Layer 5 of a small transformer language model trained on English Wikipedia (10 layers, counted from 0, width 64).
A neuron's activation on a vector x is GELU(weights . x + bias), where the dot is the dot product.

Input weights of the MLP neurons that the questions are about. A number n stands for (n - 128) times 0.0059.
n12 (bias -0.041): 122, 150, 112, 189, 123, 168, 153, 174, 122, 151, 110, 91, 102, 103, 103, 79, 122, 47, 134, 145, 132, 170, 226, 145, 71, 147, 150, 77, 240, 166, 110, 133, 50, 124, 57, 147, 158, 114, 198, 191, 71, 125, 69, 60, 129, 115, 135, 159, 121, 113, 147, 108, 133, 205, 59, 140, 147, 125, 149, 89, 221, 189, 69, 111
n17 (bias -0.122): 128, 121, 187, 197, 184, 76, 111, 88, 186, 166, 37, 219, 93, 115, 228, 85, 61, 64, 183, 167, 225, 112, 109, 67, 159, 119, 123, 115, 151, 172, 158, 138, 79, 85, 145, 86, 126, 111, 170, 108, 67, 200, 93, 136, 120, 158, 40, 85, 100, 78, 158, 84, 181, 111, 120, 137, 191, 197, 228, 140, 121, 206, 92, 103
n19 (bias -0.042): 126, 105, 158, 128, 140, 114, 136, 117, 116, 31, 112, 177, 122, 131, 172, 118, 137, 133, 99, 171, 127, 170, 109, 88, 90, 149, 56, 106, 96, 121, 129, 74, 176, 160, 104, 148, 119, 86, 166, 147, 169, 141, 160, 157, 163, 147, 102, 107, 123, 121, 123, 140, 124, 203, 98, 140, 132, 120, 112, 123, 48, 161, 139, 99
n39 (bias -0.080): 119, 79, 102, 148, 111, 132, 95, 156, 137, 92, 100, 113, 119, 121, 195, 63, 134, 78, 52, 105, 144, 78, 132, 122, 122, 110, 151, 63, 104, 193, 109, 155, 111, 144, 77, 139, 62, 116, 212, 116, 140, 166, 187, 156, 139, 180, 179, 180, 81, 92, 211, 133, 135, 142, 179, 95, 110, 201, 98, 100, 106, 104, 156, 127
n48 (bias -0.044): 147, 173, 132, 188, 57, 186, 69, 188, 159, 73, 129, 131, 78, 213, 88, 135, 122, 161, 179, 156, 115, 151, 127, 80, 105, 142, 58, 25, 85, 120, 151, 79, 140, 128, 114, 123, 134, 144, 97, 116, 109, 121, 110, 125, 96, 112, 173, 116, 70, 173, 142, 42, 144, 179, 84, 144, 159, 83, 163, 76, 195, 97, 75, 138
n74 (bias -0.076): 59, 152, 121, 116, 125, 201, 107, 86, 115, 86, 128, 82, 157, 116, 65, 143, 111, 188, 131, 129, 137, 79, 181, 65, 171, 122, 86, 133, 198, 176, 205, 49, 103, 96, 133, 147, 213, 145, 182, 73, 100, 117, 148, 129, 171, 120, 107, 142, 110, 148, 162, 191, 96, 200, 93, 92, 85, 166, 139, 144, 116, 95, 199, 76
n99 (bias -0.054): 83, 165, 164, 157, 69, 121, 142, 154, 160, 126, 191, 91, 117, 170, 122, 129, 49, 159, 138, 151, 81, 94, 139, 105, 107, 119, 27, 16, 84, 192, 106, 151, 182, 121, 98, 26, 93, 118, 241, 101, 88, 159, 170, 128, 129, 111, 28, 190, 130, 95, 76, 120, 154, 165, 171, 166, 157, 102, 152, 89, 161, 135, 165, 106
n101 (bias -0.046): 135, 105, 104, 140, 165, 129, 109, 122, 78, 93, 90, 129, 118, 158, 150, 147, 115, 116, 118, 105, 138, 149, 150, 118, 147, 150, 97, 102, 131, 155, 60, 153, 112, 141, 136, 123, 86, 122, 104, 97, 93, 112, 152, 123, 128, 139, 54, 103, 55, 163, 159, 119, 133, 149, 157, 104, 116, 148, 106, 108, 186, 130, 129, 136
n103 (bias -0.136): 107, 74, 188, 134, 76, 100, 137, 232, 119, 121, 69, 184, 131, 150, 83, 162, 156, 126, 167, 180, 175, 125, 166, 179, 104, 139, 90, 158, 94, 143, 161, 114, 159, 111, 76, 138, 151, 178, 149, 109, 156, 121, 111, 205, 103, 171, 70, 124, 112, 121, 135, 129, 136, 125, 73, 147, 113, 134, 161, 56, 119, 114, 129, 99
n110 (bias -0.075): 94, 132, 119, 137, 190, 132, 132, 170, 223, 91, 85, 163, 91, 98, 196, 63, 143, 155, 57, 82, 142, 118, 90, 137, 153, 120, 165, 163, 95, 178, 164, 90, 93, 35, 100, 53, 208, 143, 156, 144, 125, 183, 147, 103, 135, 136, 143, 98, 111, 108, 96, 90, 215, 147, 191, 130, 32, 136, 96, 148, 121, 200, 133, 89
n113 (bias -0.120): 150, 149, 108, 124, 51, 146, 41, 87, 175, 186, 57, 156, 104, 105, 110, 127, 114, 144, 190, 90, 77, 92, 133, 129, 184, 140, 124, 138, 99, 122, 207, 134, 99, 104, 108, 78, 90, 105, 130, 188, 20, 111, 184, 151, 166, 91, 150, 125, 111, 191, 196, 125, 142, 184, 142, 199, 118, 156, 161, 158, 196, 60, 148, 79
n128 (bias -0.053): 126, 109, 113, 132, 131, 86, 100, 132, 170, 97, 160, 134, 140, 98, 194, 107, 75, 96, 119, 116, 189, 66, 130, 83, 203, 109, 128, 121, 122, 133, 81, 111, 63, 128, 73, 153, 115, 135, 144, 185, 141, 162, 124, 141, 62, 152, 152, 95, 115, 134, 134, 175, 149, 156, 181, 89, 112, 165, 112, 115, 167, 139, 146, 108
n133 (bias -0.131): 133, 66, 81, 155, 135, 71, 110, 203, 155, 122, 103, 117, 110, 208, 175, 81, 211, 92, 112, 61, 99, 146, 147, 167, 249, 206, 121, 183, 179, 158, 171, 124, 143, 169, 99, 61, 136, 153, 168, 157, 125, 183, 118, 91, 116, 27, 83, 81, 123, 108, 195, 146, 153, 112, 112, 18, 88, 123, 115, 135, 176, 145, 195, 96
n141 (bias -0.074): 132, 135, 162, 136, 162, 148, 85, 151, 144, 180, 89, 100, 148, 146, 96, 139, 178, 175, 104, 143, 142, 83, 79, 129, 160, 115, 159, 157, 160, 173, 109, 162, 175, 90, 160, 47, 210, 164, 116, 66, 92, 135, 111, 153, 149, 154, 108, 86, 59, 131, 110, 147, 112, 122, 60, 144, 126, 112, 169, 79, 118, 162, 112, 100
n151 (bias -0.083): 141, 127, 112, 138, 171, 209, 109, 131, 187, 85, 97, 128, 105, 168, 169, 156, 163, 45, 35, 151, 101, 115, 183, 121, 165, 165, 133, 143, 110, 167, 96, 67, 128, 153, 88, 63, 158, 222, 130, 69, 102, 216, 127, 179, 150, 135, 31, 57, 102, 55, 176, 108, 169, 148, 140, 49, 114, 124, 180, 138, 154, 168, 176, 125
n156 (bias -0.102): 134, 126, 199, 145, 65, 153, 82, 137, 132, 126, 97, 104, 107, 172, 170, 154, 172, 91, 66, 127, 123, 86, 161, 150, 110, 140, 53, 102, 152, 119, 128, 101, 124, 107, 64, 118, 188, 176, 188, 86, 112, 126, 163, 134, 112, 127, 126, 161, 173, 121, 168, 92, 84, 143, 109, 104, 164, 155, 80, 87, 124, 190, 75, 115
n158 (bias -0.049): 169, 141, 138, 122, 196, 149, 131, 135, 118, 113, 158, 138, 127, 151, 123, 89, 166, 169, 119, 124, 53, 74, 90, 73, 133, 127, 83, 110, 98, 204, 146, 99, 150, 141, 77, 119, 131, 156, 216, 130, 80, 102, 136, 82, 139, 54, 200, 117, 86, 141, 179, 56, 181, 119, 69, 124, 108, 102, 144, 186, 137, 163, 83, 98
n165 (bias -0.071): 125, 119, 206, 146, 127, 117, 47, 143, 162, 139, 122, 96, 112, 209, 127, 155, 85, 139, 55, 142, 117, 152, 91, 149, 134, 101, 109, 80, 168, 196, 106, 45, 90, 104, 100, 166, 150, 122, 170, 138, 141, 138, 207, 105, 80, 136, 147, 158, 78, 109, 111, 116, 146, 163, 130, 109, 90, 139, 160, 103, 168, 168, 101, 98
n170 (bias -0.100): 168, 92, 82, 217, 116, 159, 85, 95, 164, 146, 123, 129, 133, 153, 171, 145, 136, 49, 197, 147, 91, 111, 115, 87, 113, 146, 36, 86, 208, 144, 191, 65, 142, 195, 68, 106, 131, 80, 109, 52, 128, 166, 128, 161, 146, 144, 87, 100, 115, 138, 171, 97, 45, 140, 194, 141, 108, 99, 150, 122, 110, 88, 121, 131
n179 (bias -0.111): 75, 41, 127, 150, 170, 95, 94, 163, 114, 126, 105, 165, 127, 118, 115, 162, 119, 106, 112, 112, 168, 81, 142, 73, 121, 115, 96, 141, 163, 171, 199, 89, 124, 145, 178, 163, 119, 152, 60, 133, 120, 156, 103, 94, 240, 63, 129, 185, 108, 146, 199, 110, 172, 123, 14, 174, 155, 129, 204, 169, 154, 90, 146, 99
n183 (bias -0.016): 90, 90, 222, 150, 152, 129, 103, 160, 151, 144, 33, 111, 153, 94, 119, 128, 143, 87, 139, 147, 159, 137, 160, 100, 115, 92, 148, 131, 87, 152, 103, 75, 107, 122, 114, 144, 131, 121, 108, 227, 114, 136, 201, 144, 110, 67, 136, 168, 82, 140, 112, 146, 156, 145, 64, 78, 133, 88, 119, 128, 131, 37, 114, 126
n195 (bias -0.111): 106, 85, 166, 140, 128, 165, 170, 97, 81, 32, 66, 159, 88, 95, 143, 55, 74, 230, 173, 121, 109, 85, 205, 180, 143, 136, 121, 113, 227, 114, 132, 97, 90, 182, 128, 105, 170, 147, 186, 88, 109, 117, 122, 177, 189, 137, 133, 87, 75, 111, 103, 117, 174, 153, 210, 162, 121, 116, 113, 151, 103, 108, 67, 123
n196 (bias -0.080): 128, 117, 167, 142, 214, 194, 61, 125, 86, 111, 135, 135, 162, 181, 106, 96, 198, 138, 153, 102, 126, 100, 86, 168, 135, 158, 161, 122, 172, 189, 45, 137, 127, 111, 147, 52, 164, 58, 162, 189, 107, 144, 163, 63, 104, 122, 181, 175, 145, 89, 154, 104, 126, 126, 140, 51, 91, 133, 88, 116, 107, 93, 86, 84
n203 (bias -0.099): 180, 171, 136, 151, 102, 129, 120, 143, 51, 111, 102, 173, 106, 90, 64, 189, 134, 108, 210, 97, 127, 58, 229, 118, 147, 172, 64, 157, 117, 100, 131, 134, 93, 58, 97, 77, 71, 161, 198, 168, 106, 217, 121, 194, 145, 182, 45, 157, 86, 113, 102, 113, 137, 130, 115, 217, 155, 155, 87, 143, 46, 139, 166, 72
n213 (bias -0.028): 59, 124, 217, 150, 93, 114, 141, 196, 114, 134, 148, 103, 161, 78, 162, 140, 107, 83, 124, 97, 141, 155, 146, 80, 173, 175, 124, 158, 190, 116, 180, 19, 92, 153, 33, 123, 155, 97, 99, 205, 116, 212, 141, 143, 115, 78, 66, 153, 69, 100, 231, 153, 130, 139, 44, 87, 80, 84, 160, 140, 183, 148, 103, 70
n225 (bias -0.016): 109, 167, 143, 109, 83, 193, 94, 60, 127, 169, 155, 129, 109, 199, 127, 133, 85, 150, 135, 161, 76, 95, 41, 117, 134, 134, 47, 132, 165, 173, 149, 157, 147, 210, 181, 118, 133, 158, 172, 144, 143, 96, 185, 96, 87, 53, 138, 80, 126, 123, 141, 74, 147, 145, 129, 145, 90, 183, 168, 127, 116, 76, 151, 109
n228 (bias -0.059): 106, 82, 101, 169, 92, 157, 132, 133, 115, 96, 129, 156, 130, 130, 131, 160, 168, 75, 95, 201, 68, 104, 169, 167, 119, 142, 167, 134, 67, 164, 87, 171, 184, 164, 206, 78, 132, 89, 119, 104, 122, 113, 147, 240, 187, 112, 54, 157, 132, 105, 117, 69, 131, 157, 138, 192, 86, 104, 163, 137, 92, 157, 50, 109
n230 (bias -0.089): 11, 162, 125, 124, 84, 153, 111, 132, 171, 63, 140, 78, 120, 155, 141, 73, 202, 121, 228, 135, 183, 126, 150, 125, 145, 161, 72, 201, 95, 224, 88, 109, 189, 155, 152, 79, 228, 136, 153, 79, 144, 155, 220, 116, 144, 72, 87, 152, 138, 162, 87, 116, 118, 118, 71, 101, 59, 185, 138, 136, 94, 67, 168, 24
n250 (bias -0.070): 99, 135, 139, 148, 112, 188, 108, 112, 95, 121, 162, 121, 53, 197, 137, 99, 171, 130, 207, 234, 169, 135, 146, 169, 132, 118, 98, 58, 143, 109, 116, 119, 107, 135, 122, 158, 79, 184, 106, 127, 36, 139, 165, 91, 120, 92, 170, 139, 160, 147, 157, 124, 131, 126, 141, 75, 140, 130, 128, 134, 98, 202, 64, 103

Each question shows a token from some text and the vector x that enters the MLP there. A number n stands for (n - 128) times 0.048.

" episode": 127, 129, 154, 75, 148, 124, 143, 132, 106, 149, 100, 121, 144, 115, 122, 130, 125, 120, 101, 158, 144, 168, 123, 132, 121, 137, 131, 149, 141, 104, 141, 118, 140, 150, 119, 128, 115, 107, 108, 157, 140, 96, 126, 119, 116, 129, 106, 149, 109, 146, 101, 122, 131, 75, 124, 115, 119, 106, 103, 130, 156, 119, 135, 208
Which neuron fires most, and how strongly? n183, at about 3.3

"bu": 130, 155, 98, 86, 132, 107, 126, 113, 96, 140, 140, 139, 170, 108, 89, 133, 147, 114, 143, 136, 122, 129, 140, 127, 98, 117, 102, 145, 144, 71, 123, 116, 128, 134, 133, 113, 113, 105, 119, 170, 134, 106, 126, 150, 150, 118, 107, 108, 125, 145, 101, 140, 145, 105, 156, 164, 147, 126, 133, 162, 132, 121, 118, 187
Which neuron lights up most? n203

".": 127, 118, 125, 91, 143, 100, 141, 116, 129, 118, 139, 119, 132, 146, 127, 119, 121, 110, 134, 136, 109, 142, 130, 119, 137, 133, 125, 144, 148, 110, 121, 118, 151, 120, 112, 119, 153, 115, 115, 149, 119, 121, 114, 118, 123, 131, 112, 126, 130, 144, 122, 126, 132, 89, 128, 113, 132, 120, 110, 120, 144, 134, 129, 243
Which two neurons fire most, strongest first? n133, n101

"e": 140, 116, 104, 57, 133, 123, 124, 147, 129, 171, 139, 127, 145, 83, 129, 133, 88, 114, 127, 100, 126, 110, 135, 101, 138, 120, 103, 135, 105, 135, 135, 121, 124, 130, 129, 129, 116, 109, 104, 117, 157, 147, 117, 148, 141, 133, 122, 132, 155, 158, 134, 97, 124, 113, 127, 160, 126, 131, 127, 142, 136, 146, 137, 193
Which neuron fires most, and how strongly? n179, at about 2.2

" a": 128, 127, 108, 66, 144, 149, 130, 99, 134, 126, 115, 144, 115, 147, 123, 148, 126, 125, 132, 138, 114, 164, 117, 117, 123, 120, 125, 133, 121, 66, 119, 149, 139, 126, 144, 113, 125, 128, 110, 114, 139, 144, 132, 139, 120, 115, 107, 138, 153, 150, 125, 123, 108, 85, 118, 130, 131, 126, 136, 125, 140, 146, 109, 217
Which two neurons fire most, strongest first? n228, n101

"j": 122, 155, 138, 51, 150, 112, 117, 143, 126, 122, 134, 105, 158, 158, 111, 123, 132, 144, 106, 142, 135, 168, 106, 135, 130, 117, 116, 130, 116, 142, 118, 143, 125, 132, 103, 154, 125, 126, 149, 85, 177, 117, 125, 107, 131, 131, 119, 117, 127, 141, 80, 135, 117, 109, 158, 140, 104, 112, 97, 122, 118, 141, 151, 182
Which neuron fires most, and how strongly? n165, at about 1.5

" F": 134, 129, 113, 71, 125, 119, 132, 103, 118, 156, 107, 102, 172, 116, 119, 140, 112, 108, 125, 123, 106, 161, 112, 114, 117, 134, 114, 138, 133, 104, 133, 139, 132, 124, 117, 149, 120, 134, 128, 128, 141, 129, 111, 113, 136, 116, 126, 128, 109, 151, 146, 124, 91, 127, 150, 137, 129, 124, 118, 147, 127, 175, 105, 208
Which two neurons fire most, strongest first? n170, n101

" Ad": 176, 150, 131, 84, 138, 114, 115, 111, 130, 123, 117, 125, 182, 111, 106, 133, 120, 137, 103, 105, 114, 143, 132, 142, 135, 120, 149, 128, 130, 84, 119, 91, 118, 115, 141, 130, 148, 113, 139, 124, 138, 134, 122, 104, 114, 145, 112, 160, 137, 151, 102, 113, 116, 105, 131, 147, 122, 124, 104, 126, 135, 161, 105, 189
Which neuron lights up most? n165

"an": 116, 133, 121, 51, 142, 107, 121, 136, 116, 150, 132, 105, 164, 158, 139, 124, 144, 127, 100, 113, 148, 159, 114, 158, 132, 95, 146, 154, 133, 62, 123, 121, 129, 115, 119, 123, 131, 146, 143, 102, 152, 121, 161, 121, 120, 130, 101, 121, 128, 136, 95, 124, 115, 114, 124, 120, 108, 151, 107, 143, 136, 156, 150, 174
Which neuron fires most, and how strongly? n133, at about 1.1

" S": 138, 144, 123, 50, 134, 117, 132, 108, 111, 126, 122, 129, 175, 114, 135, 123, 131, 138, 126, 135, 117, 148, 114, 150, 132, 126, 138, 146, 124, 119, 120, 133, 140, 115, 138, 137, 131, 120, 120, 97, 149, 157, 103, 109, 133, 112, 103, 141, 137, 154, 143, 122, 98, 118, 116, 128, 112, 126, 102, 117, 132, 156, 114, 192
Which neuron fires most, and how strongly? n141, at about 0.15

"va": 137, 158, 125, 76, 141, 115, 120, 143, 111, 139, 133, 148, 130, 131, 111, 143, 159, 117, 133, 125, 141, 156, 101, 128, 137, 109, 122, 160, 128, 108, 136, 135, 116, 110, 127, 146, 116, 123, 166, 114, 155, 90, 139, 150, 111, 151, 99, 103, 121, 143, 64, 148, 117, 101, 159, 112, 124, 121, 93, 110, 137, 141, 115, 190
Which three neurons fire most, strongest first? n103, n101, n203

" (": 132, 141, 124, 99, 132, 112, 101, 146, 119, 129, 141, 128, 149, 118, 150, 135, 134, 141, 109, 154, 146, 142, 112, 137, 112, 144, 115, 123, 113, 143, 142, 107, 140, 124, 128, 141, 116, 131, 111, 118, 123, 107, 94, 115, 136, 119, 121, 119, 139, 145, 125, 108, 116, 115, 115, 136, 136, 125, 98, 147, 118, 140, 92, 230
Which neuron lights up most? n48

"el": 127, 131, 116, 54, 112, 123, 126, 147, 104, 111, 153, 121, 163, 69, 129, 120, 117, 155, 132, 102, 127, 133, 140, 126, 134, 96, 142, 135, 146, 121, 106, 106, 103, 137, 145, 133, 120, 114, 115, 126, 126, 121, 99, 121, 140, 129, 126, 146, 149, 156, 120, 135, 144, 143, 159, 125, 128, 146, 111, 120, 131, 141, 128, 186
Which two neurons fire most, strongest first? n195, n128

"c": 133, 118, 121, 55, 142, 104, 126, 116, 87, 184, 141, 158, 163, 126, 120, 139, 142, 136, 136, 147, 127, 139, 130, 102, 93, 152, 102, 126, 105, 90, 142, 130, 154, 123, 108, 130, 96, 128, 93, 146, 149, 134, 144, 123, 109, 138, 108, 136, 138, 145, 126, 108, 96, 129, 138, 151, 120, 153, 125, 153, 117, 124, 123, 172
Which neuron lights up most? n203

"\n": 122, 123, 118, 100, 149, 113, 133, 114, 123, 155, 119, 99, 150, 114, 118, 124, 137, 129, 132, 109, 113, 152, 144, 127, 90, 136, 128, 128, 113, 118, 123, 128, 131, 127, 110, 127, 132, 132, 118, 147, 108, 125, 95, 103, 113, 139, 114, 135, 150, 149, 131, 131, 116, 154, 110, 120, 130, 132, 112, 123, 159, 138, 131, 229
Which neuron lights up most? n12

" to": 135, 154, 120, 64, 140, 133, 128, 88, 110, 108, 129, 135, 112, 120, 148, 137, 133, 127, 150, 129, 131, 120, 129, 132, 129, 96, 124, 124, 133, 94, 132, 136, 132, 139, 133, 128, 128, 124, 125, 125, 125, 121, 119, 100, 130, 135, 115, 133, 146, 151, 127, 124, 117, 93, 133, 106, 144, 139, 109, 136, 128, 154, 107, 223
Which two neurons fire most, strongest first? n250, n101

"land": 144, 154, 84, 79, 137, 155, 120, 115, 116, 137, 127, 136, 180, 119, 143, 134, 122, 119, 101, 127, 140, 152, 120, 143, 119, 94, 130, 165, 154, 96, 113, 133, 123, 140, 142, 120, 122, 130, 112, 133, 104, 101, 134, 97, 109, 112, 123, 109, 141, 147, 133, 137, 134, 84, 107, 140, 113, 130, 132, 157, 156, 116, 102, 184
Which neuron fires most, and how strongly? n225, at about 1.1

" of": 142, 151, 150, 77, 117, 122, 119, 115, 120, 122, 118, 113, 126, 133, 145, 122, 115, 139, 120, 125, 158, 144, 129, 126, 126, 112, 115, 116, 124, 85, 147, 123, 130, 130, 111, 157, 136, 141, 108, 124, 117, 118, 133, 147, 120, 148, 116, 132, 130, 143, 137, 117, 99, 99, 143, 108, 130, 135, 94, 130, 116, 151, 97, 227
Which three neurons fire most, strongest first? n156, n250, n101

"th": 153, 134, 93, 71, 136, 113, 121, 97, 134, 141, 143, 156, 150, 117, 143, 132, 111, 146, 130, 144, 105, 149, 130, 113, 121, 91, 142, 137, 160, 101, 126, 143, 150, 120, 123, 102, 114, 126, 100, 125, 116, 86, 120, 110, 106, 121, 122, 127, 154, 149, 161, 128, 126, 131, 128, 134, 112, 120, 117, 139, 164, 120, 105, 199
Which three neurons fire most, strongest first? n113, n101, n225

"ive": 138, 142, 125, 46, 135, 155, 114, 126, 130, 148, 142, 91, 132, 150, 124, 131, 122, 117, 111, 131, 143, 144, 104, 135, 141, 116, 127, 123, 106, 99, 137, 124, 131, 148, 126, 153, 141, 148, 110, 153, 120, 106, 129, 155, 109, 139, 127, 121, 126, 147, 123, 128, 107, 96, 142, 115, 141, 114, 114, 101, 140, 128, 100, 204
Which two neurons fire most, strongest first? n48, n250

" re": 128, 119, 114, 59, 139, 109, 135, 122, 133, 116, 127, 160, 132, 115, 119, 140, 132, 127, 115, 133, 130, 140, 130, 121, 104, 139, 126, 133, 114, 95, 149, 140, 126, 111, 137, 135, 113, 118, 100, 128, 136, 117, 101, 135, 122, 127, 106, 168, 108, 152, 146, 119, 136, 90, 124, 143, 142, 144, 121, 165, 122, 153, 108, 204
Which neuron fires most, and how strongly? n179, at about 1.7

"x": 106, 121, 132, 39, 138, 119, 115, 116, 131, 128, 135, 97, 165, 125, 150, 125, 127, 124, 143, 127, 117, 166, 115, 120, 127, 115, 159, 143, 124, 117, 99, 145, 130, 111, 124, 113, 142, 117, 125, 115, 198, 123, 135, 128, 137, 100, 120, 128, 135, 147, 142, 108, 135, 133, 128, 110, 110, 140, 114, 155, 128, 115, 146, 176
Which neuron lights up most? n230

"re": 136, 111, 120, 40, 146, 129, 136, 151, 104, 145, 132, 118, 147, 131, 125, 115, 136, 114, 128, 134, 122, 134, 120, 143, 126, 107, 134, 125, 123, 89, 136, 118, 110, 142, 101, 144, 111, 155, 126, 105, 143, 95, 121, 156, 146, 149, 112, 137, 146, 161, 118, 132, 121, 96, 126, 131, 139, 136, 111, 111, 141, 133, 129, 183
Which neuron lights up most? n103

"ring": 138, 108, 123, 59, 141, 143, 103, 115, 114, 158, 129, 108, 148, 87, 132, 137, 146, 134, 122, 117, 125, 117, 128, 123, 125, 108, 96, 161, 165, 109, 123, 122, 133, 133, 135, 123, 146, 115, 95, 132, 139, 105, 125, 136, 153, 104, 141, 130, 123, 155, 101, 135, 99, 87, 123, 133, 147, 141, 133, 141, 146, 112, 136, 191
Which neuron lights up most? n179

"ach": 161, 158, 127, 38, 169, 124, 108, 138, 134, 88, 116, 119, 155, 111, 137, 133, 152, 125, 115, 136, 118, 165, 112, 127, 130, 108, 128, 162, 128, 127, 119, 127, 134, 95, 124, 129, 153, 133, 98, 107, 155, 107, 148, 121, 129, 112, 120, 134, 128, 145, 132, 139, 157, 91, 130, 105, 129, 137, 103, 137, 123, 105, 129, 166
Which two neurons fire most, strongest first? n110, n183

"t": 123, 124, 121, 50, 112, 122, 116, 140, 113, 137, 146, 110, 148, 102, 121, 121, 158, 147, 143, 87, 127, 91, 130, 97, 154, 99, 139, 135, 139, 123, 101, 137, 122, 124, 145, 145, 119, 109, 97, 119, 160, 140, 112, 139, 133, 138, 117, 139, 148, 153, 150, 143, 132, 118, 98, 110, 128, 106, 131, 147, 141, 147, 156, 175
Which neuron fires most, and how strongly? n179, at about 1.8

"lo": 117, 138, 109, 45, 117, 126, 123, 89, 93, 125, 140, 135, 158, 86, 135, 115, 110, 142, 143, 123, 130, 136, 119, 139, 122, 120, 155, 115, 115, 80, 120, 152, 113, 108, 158, 108, 125, 110, 137, 122, 152, 111, 138, 135, 142, 151, 108, 121, 155, 143, 136, 128, 154, 125, 131, 143, 131, 154, 123, 124, 157, 133, 143, 183
Which three neurons fire most, strongest first? n113, n195, n101

" Sh": 123, 134, 106, 93, 146, 126, 118, 87, 108, 153, 127, 125, 177, 100, 102, 136, 125, 135, 134, 124, 128, 142, 111, 154, 131, 124, 112, 105, 122, 113, 96, 106, 163, 121, 122, 127, 135, 133, 127, 154, 150, 133, 125, 91, 162, 125, 127, 141, 130, 149, 113, 134, 105, 88, 137, 148, 122, 90, 110, 142, 141, 152, 123, 196
Which neuron lights up most? n196

"za": 111, 143, 131, 68, 112, 121, 134, 138, 89, 144, 183, 106, 169, 116, 136, 131, 133, 129, 101, 145, 142, 156, 124, 131, 143, 101, 97, 130, 118, 75, 107, 116, 109, 136, 94, 129, 104, 129, 157, 63, 141, 141, 132, 120, 119, 136, 113, 126, 176, 145, 109, 145, 135, 144, 149, 119, 135, 123, 121, 132, 143, 140, 128, 175
Which neuron lights up most? n99

" A": 132, 136, 117, 69, 124, 168, 123, 91, 112, 127, 114, 127, 171, 111, 128, 136, 124, 125, 115, 152, 117, 165, 120, 137, 128, 105, 125, 127, 109, 93, 118, 140, 133, 123, 133, 137, 141, 137, 115, 113, 132, 145, 110, 140, 115, 118, 121, 126, 131, 149, 146, 115, 98, 127, 127, 121, 131, 102, 128, 106, 121, 152, 135, 212
Which neuron lights up most? n151

"'": 131, 108, 118, 65, 124, 128, 135, 141, 129, 109, 138, 121, 142, 149, 141, 136, 122, 139, 120, 146, 180, 147, 98, 136, 117, 95, 162, 104, 126, 111, 98, 106, 127, 151, 116, 144, 133, 123, 124, 122, 133, 129, 119, 135, 141, 151, 133, 136, 122, 154, 114, 125, 139, 103, 114, 108, 128, 96, 117, 113, 114, 147, 110, 202
Which neuron lights up most? n250

"al": 146, 114, 124, 46, 131, 146, 132, 120, 151, 175, 139, 129, 143, 88, 147, 122, 87, 146, 130, 95, 125, 121, 114, 120, 114, 106, 117, 143, 125, 130, 110, 132, 118, 118, 144, 132, 140, 94, 105, 145, 136, 143, 127, 149, 125, 138, 128, 118, 125, 161, 130, 123, 116, 124, 128, 139, 114, 134, 118, 132, 133, 131, 130, 189
Which two neurons fire most, strongest first? n128, n113

"ia": 113, 134, 133, 56, 123, 147, 112, 108, 115, 125, 145, 132, 139, 153, 144, 138, 126, 110, 101, 137, 156, 163, 118, 161, 115, 89, 140, 147, 118, 93, 112, 121, 129, 139, 97, 154, 118, 117, 150, 112, 133, 119, 148, 143, 108, 142, 106, 125, 149, 134, 107, 125, 113, 122, 134, 119, 123, 134, 104, 131, 138, 145, 128, 207
Which three neurons fire most, strongest first? n156, n165, n19

"son": 123, 153, 150, 58, 128, 120, 100, 139, 99, 151, 140, 90, 173, 129, 122, 115, 141, 136, 108, 153, 128, 117, 121, 159, 128, 132, 108, 138, 111, 108, 117, 137, 122, 147, 124, 145, 113, 147, 115, 120, 127, 114, 132, 104, 118, 126, 131, 126, 142, 154, 104, 155, 144, 102, 121, 118, 114, 110, 109, 132, 136, 124, 124, 191
Which neuron fires most, and how strongly? n250, at about 0.63

"ense": 114, 163, 130, 41, 165, 122, 122, 141, 126, 158, 147, 106, 152, 131, 134, 133, 118, 122, 111, 134, 132, 95, 112, 142, 148, 114, 130, 115, 123, 74, 121, 118, 124, 143, 126, 136, 129, 137, 139, 105, 106, 89, 134, 141, 121, 140, 129, 126, 119, 154, 112, 155, 123, 108, 132, 126, 132, 119, 112, 114, 149, 145, 116, 183
Which neuron fires most, and how strongly? n141, at about 1.1

"d": 144, 122, 131, 37, 134, 140, 113, 118, 109, 121, 145, 131, 141, 123, 133, 113, 170, 144, 136, 118, 126, 145, 122, 112, 132, 82, 163, 104, 119, 134, 104, 131, 116, 122, 128, 124, 152, 94, 152, 131, 172, 132, 113, 108, 128, 137, 118, 132, 118, 146, 135, 152, 136, 129, 142, 111, 95, 115, 117, 137, 125, 146, 173, 168
Which neuron fires most, and how strongly? n196, at about 2.5

"–": 124, 120, 135, 148, 122, 115, 129, 101, 115, 103, 120, 108, 160, 93, 140, 137, 142, 145, 123, 110, 141, 160, 121, 89, 121, 112, 161, 132, 129, 50, 116, 99, 117, 126, 124, 133, 129, 161, 109, 128, 143, 109, 109, 120, 119, 122, 112, 135, 112, 149, 128, 141, 123, 139, 134, 130, 113, 117, 125, 186, 129, 132, 134, 206
Which neuron fires most, and how strongly? n213, at about 1.5

" st": 122, 138, 114, 49, 134, 121, 113, 122, 136, 124, 133, 166, 136, 108, 119, 137, 130, 119, 108, 124, 118, 128, 126, 135, 106, 154, 137, 106, 139, 109, 146, 150, 154, 118, 102, 122, 131, 105, 122, 156, 154, 96, 124, 126, 153, 115, 122, 147, 114, 148, 133, 119, 125, 97, 120, 134, 122, 101, 123, 152, 137, 130, 143, 207
Which neuron lights up most? n179

" |": 127, 154, 126, 86, 124, 122, 119, 156, 122, 145, 151, 129, 109, 111, 129, 129, 128, 119, 128, 136, 140, 140, 114, 139, 120, 149, 135, 114, 127, 120, 111, 129, 121, 116, 131, 139, 124, 130, 101, 118, 144, 121, 116, 119, 112, 140, 118, 123, 125, 145, 128, 115, 108, 108, 133, 125, 123, 129, 115, 109, 137, 143, 113, 244
Which neuron lights up most? n48

" ": 130, 126, 107, 68, 140, 109, 120, 112, 133, 117, 128, 130, 154, 148, 131, 154, 123, 130, 126, 121, 129, 141, 140, 131, 106, 152, 139, 140, 122, 78, 135, 147, 134, 107, 109, 123, 133, 114, 119, 136, 138, 145, 85, 122, 138, 117, 101, 126, 134, 148, 159, 110, 128, 96, 113, 132, 117, 132, 135, 147, 126, 127, 132, 209
Which neuron lights up most? n179